Layer 2 of a small transformer language model trained on English Wikipedia (8 layers, counted from 0, width 128). Numbers have three digits each and are written without spaces.
Take only the direct path to the model's output, skipping the later layers: a vector added to the residual stream pushes a token's score in proportion to its dot product with that token's output vector.

Output vectors of the tokens that the questions are about. A number n stands for (n - 500) times 0.0025.
")": 318500493391553415680334681371511487564572472649566386280399405560612368570388490686526530596599635458491544464526517662447394599544503526405573528497392448357491525384610525601481532636523587625528477540489686533382546500427411385651552475627442531487608642421322454524349505725460690424551534351516491400512487372460650293528356420363489576627381516523563398511550608516491638455432
"C": 620548447543531495562420437672631327445496648566486527415453586527464522462386471565440609441458456569572467689540471511566492352698455473610464530485441592460390534491566406371649505562564459459381620492361511449364521549612586399450517623620445543494439410557482413388448525621663469406547363363470407500580522556307654503564573412339567677512436303512536610576589629539433679442464
"ial": 446281741439419687605628511371405455368623314459271496493262813789525464478441672656410164489317633590249318676664562624546322488306636560356626449388450355544472663358531451400434537557396419551480346545705407525219578304519524572545235663382516599692383650272558399575401493643620532476378509566577578268540608533574510179608506552320292578378431309412469562583618435542354400625638
"gh": 428248629724644515568410650585375517512792196414437470668426521668547452530488479432248677686546324613236466621335373469388484521480822500602352525517345646551202419597491564468353591804555453370497476538550349403108504262488748229618429107370616725645254538452447649509282550780445590562733293297265545579555552295434607553698417415565643545527496355543622547657291447487406332355425
"um": 678646500452326662462584584528393475725500619686594542506479439733462514347666542387500422446524335573429518533397422558318467534448457347402482490421586325722597571394620445474521493555383633418582321495438514508397340506513557494592557540451621640684569382457526414590305526592445557841528426668642639597619570581254584470637533277455372497371493428155454503527469339458538682411475
"k": 497691660503532549589557331351291576367630404571457431449482560457554396494615469448462585547641567440405485455331435294347325540425543503579570389450370262429500602652479330497450348437307507543654608482749426443360596547380530347409390615514427671616392291594330556630587571591685584573630551654514454593383440559357469481567488506517575503220458469423545625439296263476465550472391
"ord": 544545569787487377305530489782476382770475479643314379471396656700490626584325649464718451504654473346299507453473522603624336366688517358559544475567642420377335297420486343585269689245383346500327366509608547657283508504500680477626470602459605475589571172262468664622474621480361551400560380585417456627447493534228438441304494508831588623598618370613681591617632608500622700232308
"'s": 500643423367572573540399386452635399396674417446331600386586614571545537503586374468451482503436536708514402526495430590682459375428705388569610585450423627613356371484478481421545547389508534424546377535480561570315506297417530364457304379518416644583517464357405503446358697456549554572548410560519559402713435340526469438460573522531702592455667496393630434601648616503469573424749
"ire": 695523542507513665384487428319437333619470358504538335503352487601627689518565581462518514757171444355213419605585662429360588430704550666599578405523557497516241483403481580457438500619482459564311504533410839581470562558596674522750483521587624495692550493480439537109335597697476430315341496466384660181335442406350353428441533768472458569343515328590746561599659500459283670603496
"iv": 382603524700557268379348398358480373457512515376435417381349379559476419635590500705346329402240484379225404555455641616394466446532692684345379454614652660573326474466446718283316536452486371510535435526539549512281342674647489584586294495379663500516567479296582575670392702819423715538309504672629399459623387599211542615431462334543397361415707419627456563500644544664504496528656
"he": 556562473569512697415547363402401625479551448520492530442458500425554390434557557541456518365271409589026719339411611512503394667470543445497543489557514445401522476516539674500452346435470423669521740506633408349368554328524590490411661466537558691561614423283337725391516255687471413267594532632719319633569378503298599486482329598470140568497454408550701613639663576477353521428325
"up": 584617489474761437462405553557345521484500540421646366509545456611308363485372648483420455524599247642325583536451421447439449562341566619596494339500686506324388464412580699385413567503583488447417393508374388299363207564564585507413431319401629740561484462408557599481452395553438518679617515639308189359510506614276506540579418513468411369318523436449434574625608687275387653471414
"nd": 825556748600677496734241367634221713385637416709349562730493514672520431671445503526720427643468365347446648570392481563284515605720698462689533332423496687585396521471503467402376442457507364632688416506389445565469480493405592305606589249413428550622356345567288583334426672461675432504608611482393358597657467611443503434610585679471598445777407328701484510647537701437341652399606
"n": 393435637486661530321600421434457351327533612417450629557576555444728515500690572518662539614532635561538510428358517556442588557428534446733506367506597423709684578577599474641381452497553394494706259489533405619220613350331606391557561381547468384444388664532322487564558457410565650772742524638419269503302476569469558570728513672548565591840420514642403512556317550511439656429380
"em": 516493354562463544812537525446327539614441545366445514423255653660684455512625494410649504500400284506366519583405459511429636631594559568407568565511633730555486526476478339572530546715455565541632627518544438511231625535451490552539485555532616590673320557356513651420504342443351423591312549647360711337565517456167573443697285516578441470481659473335407446416399564296374508359587
"R": 530421530556538502539459481549617400433445526521462542495458556467484400585381443508543580534371477557641432583636437531613434561629530543624420567481330536454342547462383469500458534532538395596542593502370554610398435637548460339529495705418503544471484426510537365410500511525605525617589411377456460402584535453345489554472516441435580677557299260601569597509639574429448593399378

Output weights of attention head 3. The head adds the sum of these rows, row i times number i of z. A number n stands for (n - 500) times 0.0016.
o0: 504556673504150302512529797376652529285505504533446736437459442459538451415424425463404820456608671362609508561450425615512538583389209455484297374314570668517550363390496640507336676519516539538690378366479289500335615464565664244757393801660596616693413346468492566785534721642496575500517575566537444725523356480431556596354504245247544634724405479637277665528334560526365580500546
o1: 414465542475342408329582503518527406503576437507714291398558480329500434535632406568516603481374519335326639461525284452547422393497597674513375426465429546566509599557565405613478436585471531287519599464336228426367634478410371650583674476399437582509376627531352397593458569548471324560690527500500427533432549528424550635404464619636373716565408573362623442557681402249623469512595
o2: 532630562674503631468418600392552529624653460530512684507662359484604449632398626634491378548494565600485497470371444403604569551637418562424276319567356396428350446419478533585506320512497364641487650749321554695527541358400461711611561384512564421693809582523509506432606303529445518654304300716533473406631538453515565473594424575403356600680479466642613438429557541476610544445480
o3: 632344464163453651506497642441515336436504564418546688477541347487385437487627461388582608474350435524466575653669662637491512425503522451701802332336533422603377506399484425523722422460713398305441629369529431555547437313424448536449468429450628344543441497599558562458494356590545453481470407411310568448362350538420444439478393524564400330301521547286477562432328443497403506534494
o4: 760391514334482677493486530704612451260418583514552578408547414590629410483432332626591688620216707510530474299600404656678551599433463465673444517401354407447529452597507366444510576487555447468521550282267589666604349517617510581455509631331607554474444487554542526376558439497411481332525427503304399445430509503659289672310670638357456542516404611361633632651323497626525540494707
o5: 575365681408710477553496414453431561544473484616583308379434541653722422772459302655426648696373424618779539593525280389530571436477481435676554584685538503324565347682551394772452552543549387492342526615619258607358522578522523556525328403398403575313488414247450417454649616614349625610468661539486703614563503147329500554703480390331564611772479611482432516614476459353610507353563
o6: 440530596525596664706396520309608500551410614500550431469445601375441525620463410262463538425277477376414486418332606383618662349596433607623766496489768463490496309547555349538215560521556507684680573409420507409520518448404637770406681393460635415625215318523639389598694515440732303335520402508476653638336510555356245603562554504496260486440749633417798424462540325472391493521625
o7: 550516452372478519528461459452500489692643678445581317672477446446549641629528514699370599437603468642557433437324402461312237515607457423416637440406510687595458577612466582480540537554550521349644414488446561605457414531503366554535406518430455562440352563644434494532456537324230445550467605474253419459550394647728555607696611538493660461638576612461497450409668519669543348643420
o8: 325541615520330541483556444701444635620381453542435519564336454330428429600554538514459692181456545422487404614381530506335387503749520280582463586486392556482356710432550538669425711618452437518563396203371471639751628537383535406538375615603484442408433781494510585579374701479586532497583471500557449532736327376683472536540358610486637458532317514735522570483592459641428419419449
o9: 422522560486484577633602596745582500670650922553535536439384520691360535356401488232467424707522366406475348556558536539609337486547442451489593478637455617542599507477435455463730429539418407280568579618609586511365569642514560353559561549457388387461640616490511316541434291782655190408558517315473360629428507320400402532486408399673518298542507570404560401337737529247531507773250
o10: 458444453514567588352279447476391427595420285576658450332520364450467440581454554713681444373640404714530563597453648500636437487597762518766732671549331407265453527481651493577737466426550670574414572451643638607426386329711389789556449335507483427598391540400604652390480725468451480634277516446493425410441662352348679416528368583574369487460493522500471633401402349634570584463593
o11: 527609545573476527490704496500434653633418238584428578737569522507475529366714511402571573562388597510464663409542527406500510365450625444486388573510388686381628410414330529538497700307596411278395708513298685563310463625386427415516416415311412517621785748512549602469371493607363434582601643486624456636516613533585513640647383542661548775612401450563537441624549415547432267546461
o12: 267437584449423459541569500597261631470406480400464569290282399408614331564411397450574524534065561699471465475508390464504313518375541653634315651553508514373543486602559402479548639643376565492573515289382685572488736463618363584504651432471479485331662428493393518700486444760380628504737427527542434635479431332266455411474469535766748496634197343540449186346564425555343337575612
o13: 557413632463458439413332541577548367678837524329420364473675691411316475382379383609466528515651335442489298442509496392556600383298631558670987546492659528562471464600522283364391310322344533576469292602631596334293552474327593660599375616618496387700547417520634248714532413309431339382332447527616398529543458656336455453444543443373538349361386532390600422553459602440663545688704
o14: 798268508288578534304271239605369605643595563253324402586493625454472348534624223485418539481549477411511408514762544561571386631487634481361475371515554490549597660615618405566526596327576442460319577659504602768307678429686412346486452496518525690486678421580450453614511459530470375440377465616416469436489673467714576668611570230531492578705702840336394630667450575464784474561580
o15: 583368571664500232593736687519519443548444629565620575534454548314350497610540565612307509400543620459369534500593355374467528463634562568487594513719364596664602531573451410621428687490263340691449614597352661382382490621677662430413664389432519526408507516506405525597441526517380509643580454558460654472519637481417396330604562519320520481488435542551485539703438328808462375626354
o16: 604650572598315436513576493616503470455597260407510391636407548466408443436720552435447569604427531551393513615711641519510427550609626746280305453436359412352590582645356484595380664516409474718589401337623513309595523699478538679685712635627707600490441631488423648666468396497359466726486728507466372519343491441450577538441458465521537560494383377324409486348473329496518457494411
o17: 494497391558584513494565544524564681622398358429623439386558639337626367683528441358519518289388427518585644578401555676571622465435625474628366637689455474475446417712515535607609450521478536579300358444442526500339435584581577477591333434656506503482600320339488491437654309424456692478663521465675526690435696571454491491543536461628623601512571645582554456690500538550280646494456
o18: 443363490330405527749666700623532587561311648483545617469410388397450570433553640455520381513440564440629381580357641321540329491457407613530496374534345205395510421468553412571493611278470659546644434650514578319465550537663380575472420519493577397513483615432583487459253661534594634584380500658671578665682546415611546353388448547514423417468390327721512554237386416592525663506556
o19: 371730605728571474298476740551605515706508542588720550493652515510305553440287529598383512569431473462363528525578651604520512302435556524612648537490422518345522481420477469678637669371434583434551497559453518594580581618440550373571286604609641421687503550564544481487743559527427418739521595426313368594528576371676579494477558407538361491488382302580288408404562520640566369453477
o20: 308670709317528663480256571315642485367451380722683442572568445529629554496545599454399405447577385411480847508326583531379765730458391371642598648623471692468477446324452385343233795547529327487421700396371405600547348456329596647557504473551655439734487543547465453661708541467496285316431656186515390604469496500477383605608500450427283620604477980551748583660474480461731605562353
o21: 497586735445560417460486659352432440593524388449405500552555452476525531473629851510372562497550524456276547354440549402668352481366239473400537628360350382659359531409353481601355465497621642318503405560663466524392434691430554388481415436361481629615469573418500465500412806483527571507479693305550611450372537731409724380598590610584503648506600329619491349523500473652570388519444
o22: 692461341472522367767608531559601510354677583478648387537513471669599626562468512648447392684629529753296581551472356562397493544407561618765591329558283307572714708398648375606471680404319333398459465666445480423564557561551434572358704327388623654452660369541424375627595565573355510518709413278493660312385636486467357627458590371466384630612574405573663442554503457580666482548557
o23: 466255697408445460547479558373389561451500717413252434371531254541415417425329656341467563547500493458403491696527461628443452671494183393463422524395521580743503510330668348426363446690595405496486553578603576349405613380471517374503614442562635554484681477646468617646392510571669484287318497538484453449462376460450453394441556405380500353354367514369515544415364305532705553455461
o24: 620182511394650776602448402570521484431591576571410484335748513374760449372366484582715510496518621534392568514520592586643353422432500493583560577413478372358340579584649602603532349462540654127507585672548649544314489529535604432497596257525524550590661514561607427606514551617518564547554436697254426703527290454281520462461549473177485541527507294447536473511545420757568640666714
o25: 437523429436500530467676151532443385441315500527453557405573518420756528523713612547640466490471550509664651544552433444435671370430402416592543533688557521526317516500449367482347528465216510469244542441594356346452280591378651561605380349717441585286554453485481551510376346523444549629590577463396631503638479468433524315455620528469533547404528593357369550765347625444417510387433
o26: 668373202531598632514654323551445471539641463606724562555677500525380731414557461332514264607645443652572560727312517473546493347555595475422710432393635458543497534227385473559479405497514418336500420604652619305548549226324525372417643650603338578687445527648581524604560372228407319514500411551576705571606445524468546473510404550515332510430443563379651515468421457594634641402281
o27: 616392428417397534403212435281640473386580312546440318492576614405508493418467418634607608493489737553468782504429613631489735794583603679641369504407511547468511271386504524261622611660560468535645661219337288617441445629511394546688476607580397544489442607444176514440532630583489438365437431561607535338434466587314579638807341563465362433644553641504622576436603296468371659610582
o28: 472506465669449475326350366518575595581541321659420480593537511715503541406352466506445567609540638597563535456448648689524529523556644434454524607261367463406548649405427538455543487444634548318573409682257477525588430509341424380648472539422491561583532541610568551494459707500587276394461598293537477347416563524500586559615394602461320488369354474362655493612456466736484433462680
o29: 664471549509608571516288479636581494488477405467561228513331555592561561468321655421586632545436412427534311472435403344544518416445783651503567455310546564559478467530547470471573397506717478382405544434634470732311468236760650500422400472488390280565573414491442475412512609500326512426432572701548324561425568453580619414421473567607503628651657348531462583529417417435648513405404
o30: 442389538553398351666577504487634524512719642344587573581275336665397529619429333378483544446601350426461294552591464590507707535491490472409570179313593439647425385486639503664466281400527552397507533707528364428546463383487386315630367620477497306591584426386506464640634510425612591402636371597604268570494193599362537458401521398645551356427513472546457562480455503486298674500589
o31: 601493599463366410462468613370644447428579646347381496442433684461416337643417233208421737399497651234580438665492514398462611516488304337600508458319553258551423520336398503656345574354451332453447310562461361433649596764305458414458405414540642325410521616601457530549405624591549773598430474482497484480682433493618522450656500421395476533549438485493497388399463414647322503401497
o32: 356465305553358398462575721494583583471469376444424362526412434571349365711709332542371625484566436597546315458718419542440509422503475445332430404459396578373625635654547449439667497372740589680539353699451432642550300327382409583628622534312497453482356372303594546407485468452663426369527488562473385416467380578413553473441388392483497563512518607367670510596497468365507462458461
o33: 353315330654755713615333620298450567372306492804406581443690479552525448528445526516621581726747636436401747692558408504570426630426469395559517664385431511274371657317566530413484601704679416421387655510512599472674430570391649495363587349523466394398545477455526511420358480687690387500262242532515474478744518346217460346724291534232674493556504396485446555365451531492665531188340
o34: 481470759552503427431512305614441490600413560531504500262702348648665666519348496516621335569378740482305479434517590598485565568306508445519462562327602733457438395238560500528458117566504611842316590461309471593664402208686231276550580562348438530416441500456390691554214515650477603335625654233614443467375591534461447649316627435392454442561356705433455516485620477512444564624473
o35: 380565440491453396630390718566566599643624712407605641587641506546462390467497528320471503526516431565603324716423468518478231424392474440600706434383530588500562549364427494521500621429549513684513322653655452418575573478420599435351411540525589433500507460328723316431540548709409554516394352686515425475533515627515539244633419274537276392442418446553606406624352484435564365531380
o36: 531322490433425525328661341572376494531620688442473452500619458596639423538400617513324491396506313447630424449363369488562559368570370430581424525613510537614521302464528512477382347515396485319599402540494281838497565472458439344479328341454318637578545515503676392437462625415601506509576582429515640512564457439589581396442624606438575547432465641391472679739643500424546441616638
o37: 428500559447295471695455520597423623565370352381369653493370467588310401431651282285536544410392398507639378387496581352536578293457496603464559434511659565428836647492398527434532531493540500413563323661577588496553738407490452437436718337398582539559418441570748438336449417511754343543348375600658544510466566373525340552313391537859475784435483557528353465344374435347432304476583
o38: 653585510507579748575419489520457482445435675462451459511478610455421337380409672605507417701507579610405490442427377510409263529631567427683724562531330497639441452425656631559436435653353484728340647248445652718454624480668670475522472555460590436428510474578542585469542680668636591514435620409560516658586434277512334552660394423415575535669532379569546507428287581615486510235266
o39: 438639619673334597337711559522638583542454419357570458203332559398598431383527491516255457465635520441463453423500594426500566278434469693608508394484437528383533507292511369784492537456239507577405242431543482681455664684441555774551712266481474324748412260377445433734496450527457554659778565571547342504594521538522764614326661474403341859697435569590409388418621473471573347515541
o40: 272685674543427336598503538558448457503519537659464476484678574407666414586516587523590553478716414545366488488415672590569646278541600638315417532585497531514467384440420515488369430584659549589432509500320400545593627612449603598665520373494506609651373578570539239424405409557500518630666447383488611542453370556245637368423434491516484485453624444439514436592664431276394388677372
o41: 539528511613518468577478412246663604478622559330356477598312604428415301542601365280715493511720578537598503731433312540358530497404671575703419358408504398460547327544414606690420537362479500640554631469346211575445379420550296404464458540398677420399543550478466517504407465589405643715400500449546660540434487562368455610755314364437581350457602349711506489521531528422242618450336
o42: 473463497337584651641656445584413608539375525280193475597568690538677532473600397328523522524407595430448550593504363490530468409284384384520430473544702530474490459437366346399447839449436380560579309256548441538461434563427476341352546320575471490452573385257634519371484289463436503443666531789394525465672500536641509564457584595395547544409610412646555388689641443465307464474535
o43: 545601460423502525461480579432519407404638462477519509430308472540266529475587444336492542486480327537735581618462382447458627300539486468564626545587480383593662383515467532608639578597458419409609541478546579474332541539460600524392613586574457444516546457654476513568540492460663523486316448520623630519547369390522360500492409548532480292487606376484541370198535436396532483385455
o44: 474541458722442500616357540630597571500518563450650427535597318443402444538600668408397570373511428309360556671441533518441627377561663683757447557376462558325475380586463602613318444550368431571374643180694455587696493474525766598381394414406653226514712603490750565824334504534417382500437577362521365472269527431441393475255597553762665603373444449486415693628607329370410341511329
o45: 471475275616578496612444531650605458621578500507617382519443448588325466594575571808382507525435485435420571528317451555582330527543564529518548588246629598466538793515641432520292485763540633413681397560585335562617511500393452275510292638493610396545388562407310462471640432307601600696466190522319520647345586451664603493585436606492681555354687394615448620860516662485405521414573
o46: 688439601513497620479613526480635494599439432262523344433655561093504407486483219409348586486239738523428497441734646432470590554450402587588478441469573410459457390435343558597585460464352507622521493456524503719600581530497371313526681644603364503572317389527507487503526449665565405582536758451376703510401453620271450565587457494450428387400433529444255423411613371677400470601365
o47: 603474660587460616553565496350497494530424451619329619627383533649535447457517602364300543620668503440628478449384506418612478550660395425335558527443554542503433381521357696546434295579564249524500314441855534257413448586544686508432588535339418391615534471303662724621487454446403389447290739476571438377438622474511494573474483625465400692431488685455617564547340421539552408506482
o48: 387520430570355600725583218550535774869409648533511239512663536410644379597676491541520440528572634652627583485257500473290443492706417414400447565504623616563373591597684745610611329734464500483447512761451706333319674548286488580699628569469366703558459584553565296642189564387440344593420369496653347481616430476669274611677362553685488500459402496345580336464658444284580500363447
o49: 375681600572483396291403526558705533622193550427378365277565394452454494466574622510493421331453568691299516401421621583463316431685357493467710449726545573698313535624648374460603511548490572574490470668479660452493642540455476634487303513376468537516278558426558432334649564327638463358599371476622475560569358526653494593434622329546348535633440564614488681578509584304518557382518
o50: 425574649337420379354452724346462580593436316449558400614372545605492490532376496496461583471670475338466600236528611307391560567277486663411422529325555377435462386391500370500327386514536455537587399650631480355399426359659442504423516428483693415698654548610592541575591578382207470707504586588394407679380758608609595629409556476470525783487564541445297404364373319391537430636695
o51: 500515540547550576582484652576409440234573516778375546418517579481519660524433380453587435476449475393488435349763316436467597588497271488464440518509491428460658463529328366461614529500427529420590536372720361633618306536468698576435594340423474416453516677449532336285509524524564441549426324697604554540520349441514407630518522474430631494569560526565558467341527555426681530500446
o52: 516445510532322421520429347374509756518315362517409432503512606523628673526405450322328690503660748621544485566493497578565395700483519630575453334401678512486412515686394537389555566296559433380668355621487451513345384575544607643577326519516581487619615268332622607407410529573273318609427604332378591568469536487306521562545442410397556429423574431433452581480345637580562481516376
o53: 402448523608433634500662295258405735568320452540600496730370497600531472559490661544577576746497510522607427416327615348423500543517626363503482431438433559367221367538583451425539458425582475521510542433367527460558574451385247760463392550427469413487443369618466478635503555474313364402510643460473345515537443666329557472596554626490710376353371486332616458230561621545425377553537
o54: 486436413612503290510350544516415476399414443483461507581503488590579589483409526490728655520581572445513430371649404355560522449421456465689634558476521457515510526436540411581527352419381556293503646721562680538592440775545700492452367399335203537302647380419610386589522747729640604507572377326617617445554379696284638339610514340585558436478634450523291562568300524468539352410575
o55: 462592637340459599627440496606447500642742370310591418479383432570637548383626357553385490703449562646579583402492410611415626474632473444500365524586468857571658513457477320666524533572490454385577554693259561667202581646409650624660481467407458432559638467461467533517610374469648563462467548447656332737503450446484851588564486432532338519526461547337432434655368490348550530461542
o56: 436599592416522407513761576312491448364262621513411643483485575650368452448462423424532485484538503388318557405565419695361609506313392663561644545452648485711451430406509566488395520635648512264497569402402377370443538608476585085584538611500399637479431378582384368532588353471461527506652330240565530497485512525526367439585480364547333464596599473413448376571503570300369551485387
o57: 361452542438513638227612638504316453419235528450454305372500453154390377372273327377426406455704636560511378493656456656319567647603544710370443519553630341419611394559387353545489651343568424602623456381355510572567588319657629426342626475576546548715596604721721597496507433417346393613484510623427354489559486412594607447375446391480309404402324429399436625602319213476786504436322
o58: 448551670488568455297497192512506565576573379410402434556427470746455625691608480308548396358389393592587568681381582466363489469510440448515407543464543492526425506465462387542509645512707453497457524604497404669509455321445312229424423425444477608448366601607503578399654482314358559412481506388688494554424550497775567477524698412620385523511537563415327529524438560506437554408481
o59: 609427409519623506360234389617512400373531419703555829414547514594517578378424679353494503407459362313475518564457491524717326641481633750668552603407438514459378506410407419415421419637490512443520481284597521578637296374631640579497558549571479440524467427410515497500407440561417341356392360379450618491366599422351553397472540638340564412596488527386434716474414640513653623503382
o60: 463439664282566389777462497533515365486530600380383373392426303337740430392586331468451489445515531407592572509579446453573607558397436450491527655546635559561665552374527500466332565553574390368531518630466575328481582652605406546454725465509497494450595441516456503512308515692648711426416443456477540349575548476339457421422420561477392436434538649485570434658580384302680439649576
o61: 250648426500452372399571571573510484572209562753312598410538556602555454629521424657630451406710686507550617530348466596473572432539321221521314633632450497419417454372612672459758459649601403394685646606299390521409476490589475207497462659376345586370539599543599670448467528619625410396635587368365445618529424317583388536354439513493284497467458485372641396476593379306366527625408
o62: 500603442591443597563414392648680425446732507322576406441414584181623619587616401456533593540338635497558519532275269490563428491594401527646350577343486591509420629703337531350454684567379593462749451411554298632444500662475690587400470685652345450235236525500373490480613583503520528567433525452537559740537485520496488437533646626434510459459487423481609314537604583641441480570403
o63: 414678438369531386358374584504555438533388624780492800437425343616410603614298522621460827647371471496410359446377544454733481561556496550399451426349558537539535504538504485213480556710754445355525687453550568301419512371454508490458452523571434520492500488486574539163431561660614041406491492487262594327356702369440267697309513707789643492576553338610242701332449439367445335496747

Each question shows a token from some text and the vector z that the head gathered there. A number n stands for (n - 500) times 0.0068.

" p": 453522520516462503466485483513555478521489517429486531470481510481482466472510513498495494480481515515542502497523515529508468459484515480525495524523466481497506503513442451495534505516506481
Which three tokens does it push up most, strongest first? "he", "ire", ")"

" ": 485511456542464492523508512570447514488527508482478485516478498499485521499517545468453493528531487495491519513522540485533526518510501486507499524521484499490512508509536492497480496523490495
Which of these tokens does it push up most? "um"

" W": 539492459550511491482499541514480523515501486450480486493460509429437534534541547519509473526495494536510473515518520443472499528516512483483511503472457529487537493496505483497509472541496505
Which of these tokens does it push up most? "nd"

"le": 427424518439331424434530646439585482373550420480547438721421453468542451519524606489483551618535483535369566498520437528492672492568651412475505631405401534516640567383219478427451494334566380
Which of these tokens does it push up most? "k"

"an": 551489440485517492438485523401468489492500446529505485542474484501516513430595467527434459483455447469512490528506476510485511550454528604469485462515504532504485520482524481490508499461516505
Which two tokens does it push up most, strongest first? "n", "iv"

"a": 490527436585530502578515518538555524548472464511506512536517551509441464526516463555505479505449453436591477541452466478548524467428541521565463456500531513549575511516514515495554474506501436
Which three tokens does it push up most, strongest first? "ire", "he", "iv"

"ust": 412491526497532462475594408537517502499510552531494427574550419503597500579505639355519552438352425448562564596514444487451387449405512626537462474529537458555479552508406521508583536388593568
Which of these tokens does it push up most? "ial"

" a": 496491520505525507544460484483471500425454475515478509476477576485505466465550512497489483502505462528508483492481519482511519460493520518494501474481466520471514530524491425484545507468525485
Which two tokens does it push up most, strongest first? "nd", "ire"

"ar": 630413571464417510443500621469555455470506462453481561399492516476405490456467477529568580592516543584424523543500560519525543488487562717384594455471472448587525485530404370487590424461507512
Which of these tokens does it push up most? "gh"

"E": 597418492557459400439576610493515501466576495593498516442518518411398499495521518523516494566570505496456500467480527461491533487467481573517504435469476426568538426472458447492549426491534503
Which of these tokens does it push down most? "he"

"im": 515512467561495484490495484444533494466503511446497469538460496551503505497519484536506521504548498500543532461500510521481544502451486493517527480509547494556506527466499513500506504454465492
Which of these tokens does it push up most? "ial"

"s": 499564540671549597509505528560607473470528543497579556566517534350436487596598537465405455567470634551454481451428439531457583491471588565560462474531478502588516408460447587446540419511424474
Which of these tokens does it push down most? "nd"

"ap": 485502513580577539537463466489593449511419451541533500630519412409649416505489480534412499593418517339504471462472546510449521454479490405576437488539490503499483513470460524422410429461397536
Which of these tokens does it push up most? "ire"

" on": 386500472511437496529563473569549457556553487524497503491454466484465487490481540536461536505456505487500546506433509473538523486525502518481481540494467476452530498486486486503548516499529440
Which three tokens does it push up most, strongest first? "em", "up", "ire"

",": 473533553460451537495455456524484484406443532548525583330525537539510383441545476430520440406515483530485508558458530591607545471404577466614581524473445442599602505458453453448571435494508433
Which of these tokens does it push up most? "ord"

"ow": 573505482513518527445504523443479598514368491463521545529439508453459425514581491527443495548464527491526442503504456518496522553450538548443500445487499459479522504535499410524469487515495452
Which two tokens does it push up most, strongest first? "n", "nd"

" to": 414503495474467531412558474532551477488589591508366604440421357464651429592530494509570535590550555431611527580438529527524531496389418547421435598570487399593476611489437320530500468555408414
Which of these tokens does it push up most? "'s"

"d": 450543450495499523474520572515534502493466401489528545563490452394448394483551508531453552488451504539392456509491487550494491553523568547478496541445436497460613444462415412425471465480554500
Which two tokens does it push up most, strongest first? "em", "ire"

" h": 498494476534450463488483469482525508488498474432478511496442482515473483486496519543495533499500501508545539471510520520495512494491497467495535505495514494501531514486474461519512464493501490
Which of these tokens does it push up most? "he"

" |": 547474416509514475567466530623359420459543486473456471520396393457425544573543519440411440559553441522470478557526565441542504542525440459514533584560415606495498561443570448452514487537530514
Which of these tokens does it push up most? "C"

"ary": 437584500449615563510447509489608508527621622485577472522471524444662531555411457533584597514554557490419412425592454591320476480484434480465517350446597601499483562506373519509554520345464556
Which of these tokens does it push up most? "ial"

"ur": 488520441535490534473500515540513478488460507476510516465502505474508472490528539509467470509501475518508483507470522509492515503495517491556504481512441491520499509484517515485527491512514496
Which three tokens does it push up most, strongest first? "C", "R", "he"

" in": 487518482538504535511554530490535490467478530511521502521478513448477467545556509501459456504464527492496468521446485505499517480445532544532472566552480484557526483492481539488505461519479457
Which of these tokens does it push up most? "up"

" A": 491510472532479504539474506497459566492488457502505566483484545506487450489528556500474491510536496526452500481525480491547517535522510490532503477461499527470493523508544465507495506497513454
Which of these tokens does it push up most? "em"

" m": 501489519557485482460524522533558515584537500454490503479456494527456530529475516568530506472446504521523522494482507469519473447497503454513529563497492473537546522498474484449549506534484474
Which of these tokens does it push down most? "n"

"am": 501546445572487567520521460485548530492456516496481483449464538535485479579532553534467544501419502538501377559522513516522482520501502487510527376432512497478523490491559500512566480517440511
Which of these tokens does it push down most? "iv"

"od": 500525497506525500533516500483542461518462482519489518527497495474508497504505473519474459493462499447575488538437503517500529463428540542519468545562499475522519476460504534505513440539479478
Which two tokens does it push up most, strongest first? "he", "iv"

"B": 546405469587456322422589626544475551513586412592472468435503607444377516477567505508530415515516497482507490458481532410496529507463450509544480394490382439561552387469490469477528489506575489
Which of these tokens does it push down most? "ord"

"on": 514526480514551485489517530471518500514466512490511515521493478466509476526515465533521505493523502450522476498457518510460540511489504484528459499523454485525498485472461490513491475497549488
Which of these tokens does it push up most? "R"

"3": 629450504593530439533506633509464507518515427395395408484433513355300594552535554545495414545521451572488467541511574392475486565603471465395532524466402574456589441521519463483521444633507577
Which of these tokens does it push up most? "nd"

"t": 245425390493404557356624507583489576493579587449494413428424379359530558513574775337702466632410651533619528643582453328475444462452567514414562666381409484441679602522461568545339473536353314
Which of these tokens does it push up most? "um"

"l": 470550429442497509339526531570599460478355396594569558543506464407597343591648392509434455485485407490574403546364497621567655452471694515516444572422418383472503488454556476456521583636548346
Which two tokens does it push up most, strongest first? ")", "R"

"m": 501507448498467497509532501460434440484409399450509474527438474494485497549570572483494514499465457582509494465473512480481548484487516581553485567464476489553559507490495516481524532437603477
Which three tokens does it push up most, strongest first? "k", "em", "nd"

"ic": 465506491557489496482526493532576498578493518489525496522473470492484520494497486558505473450438542522542494486491501513524511436503532443557480586494513496533563532499493533456516486544462448
Which of these tokens does it push up most? ")"

"Z": 535477492503527574505519550486475502495498507519415493508488572530518570540521432511464498489493434491476496582464494471503503558460516516440544481567546504545535500474511506528507507538454530
Which three tokens does it push up most, strongest first? "gh", "nd", "ord"

" H": 529516498509504507505477517500516504516519501494496510503516511453449521488499475521493497509521503482491491501489502517501453495514513473458529483509504500497508471514495535481480486521460524
Which of these tokens does it push down most? "nd"

".\n\n": 460413513439472289456453511491398541542514564553374442497541316526613555545402529319522630550476462564424516490749448505470394545508514565445448399499392557409398667410548502483526608400481539
Which two tokens does it push up most, strongest first? "ial", "'s"

" L": 513525551526446528480495549491513541463497463526435519530448487554441488510514544477472515512528531495467573546484506482530526526499467517431562490513475501434477433456491474501484481563496497
Which of these tokens does it push up most? "'s"

"e": 444510510520463506463521423535524510490542535468523412477499466554480604448499491429447578532443397390541484609510452370536462445482632433409548410543557561494518585491501562629537475461477578
Which of these tokens does it push up most? "ord"

".": 491498424538475467525489517584413461499514506509497512522441465486451533493558522424418456514536473479449503522546503468511485547530482497507522525512463527489482499506541495484496523517544493
Which of these tokens does it push up most? "em"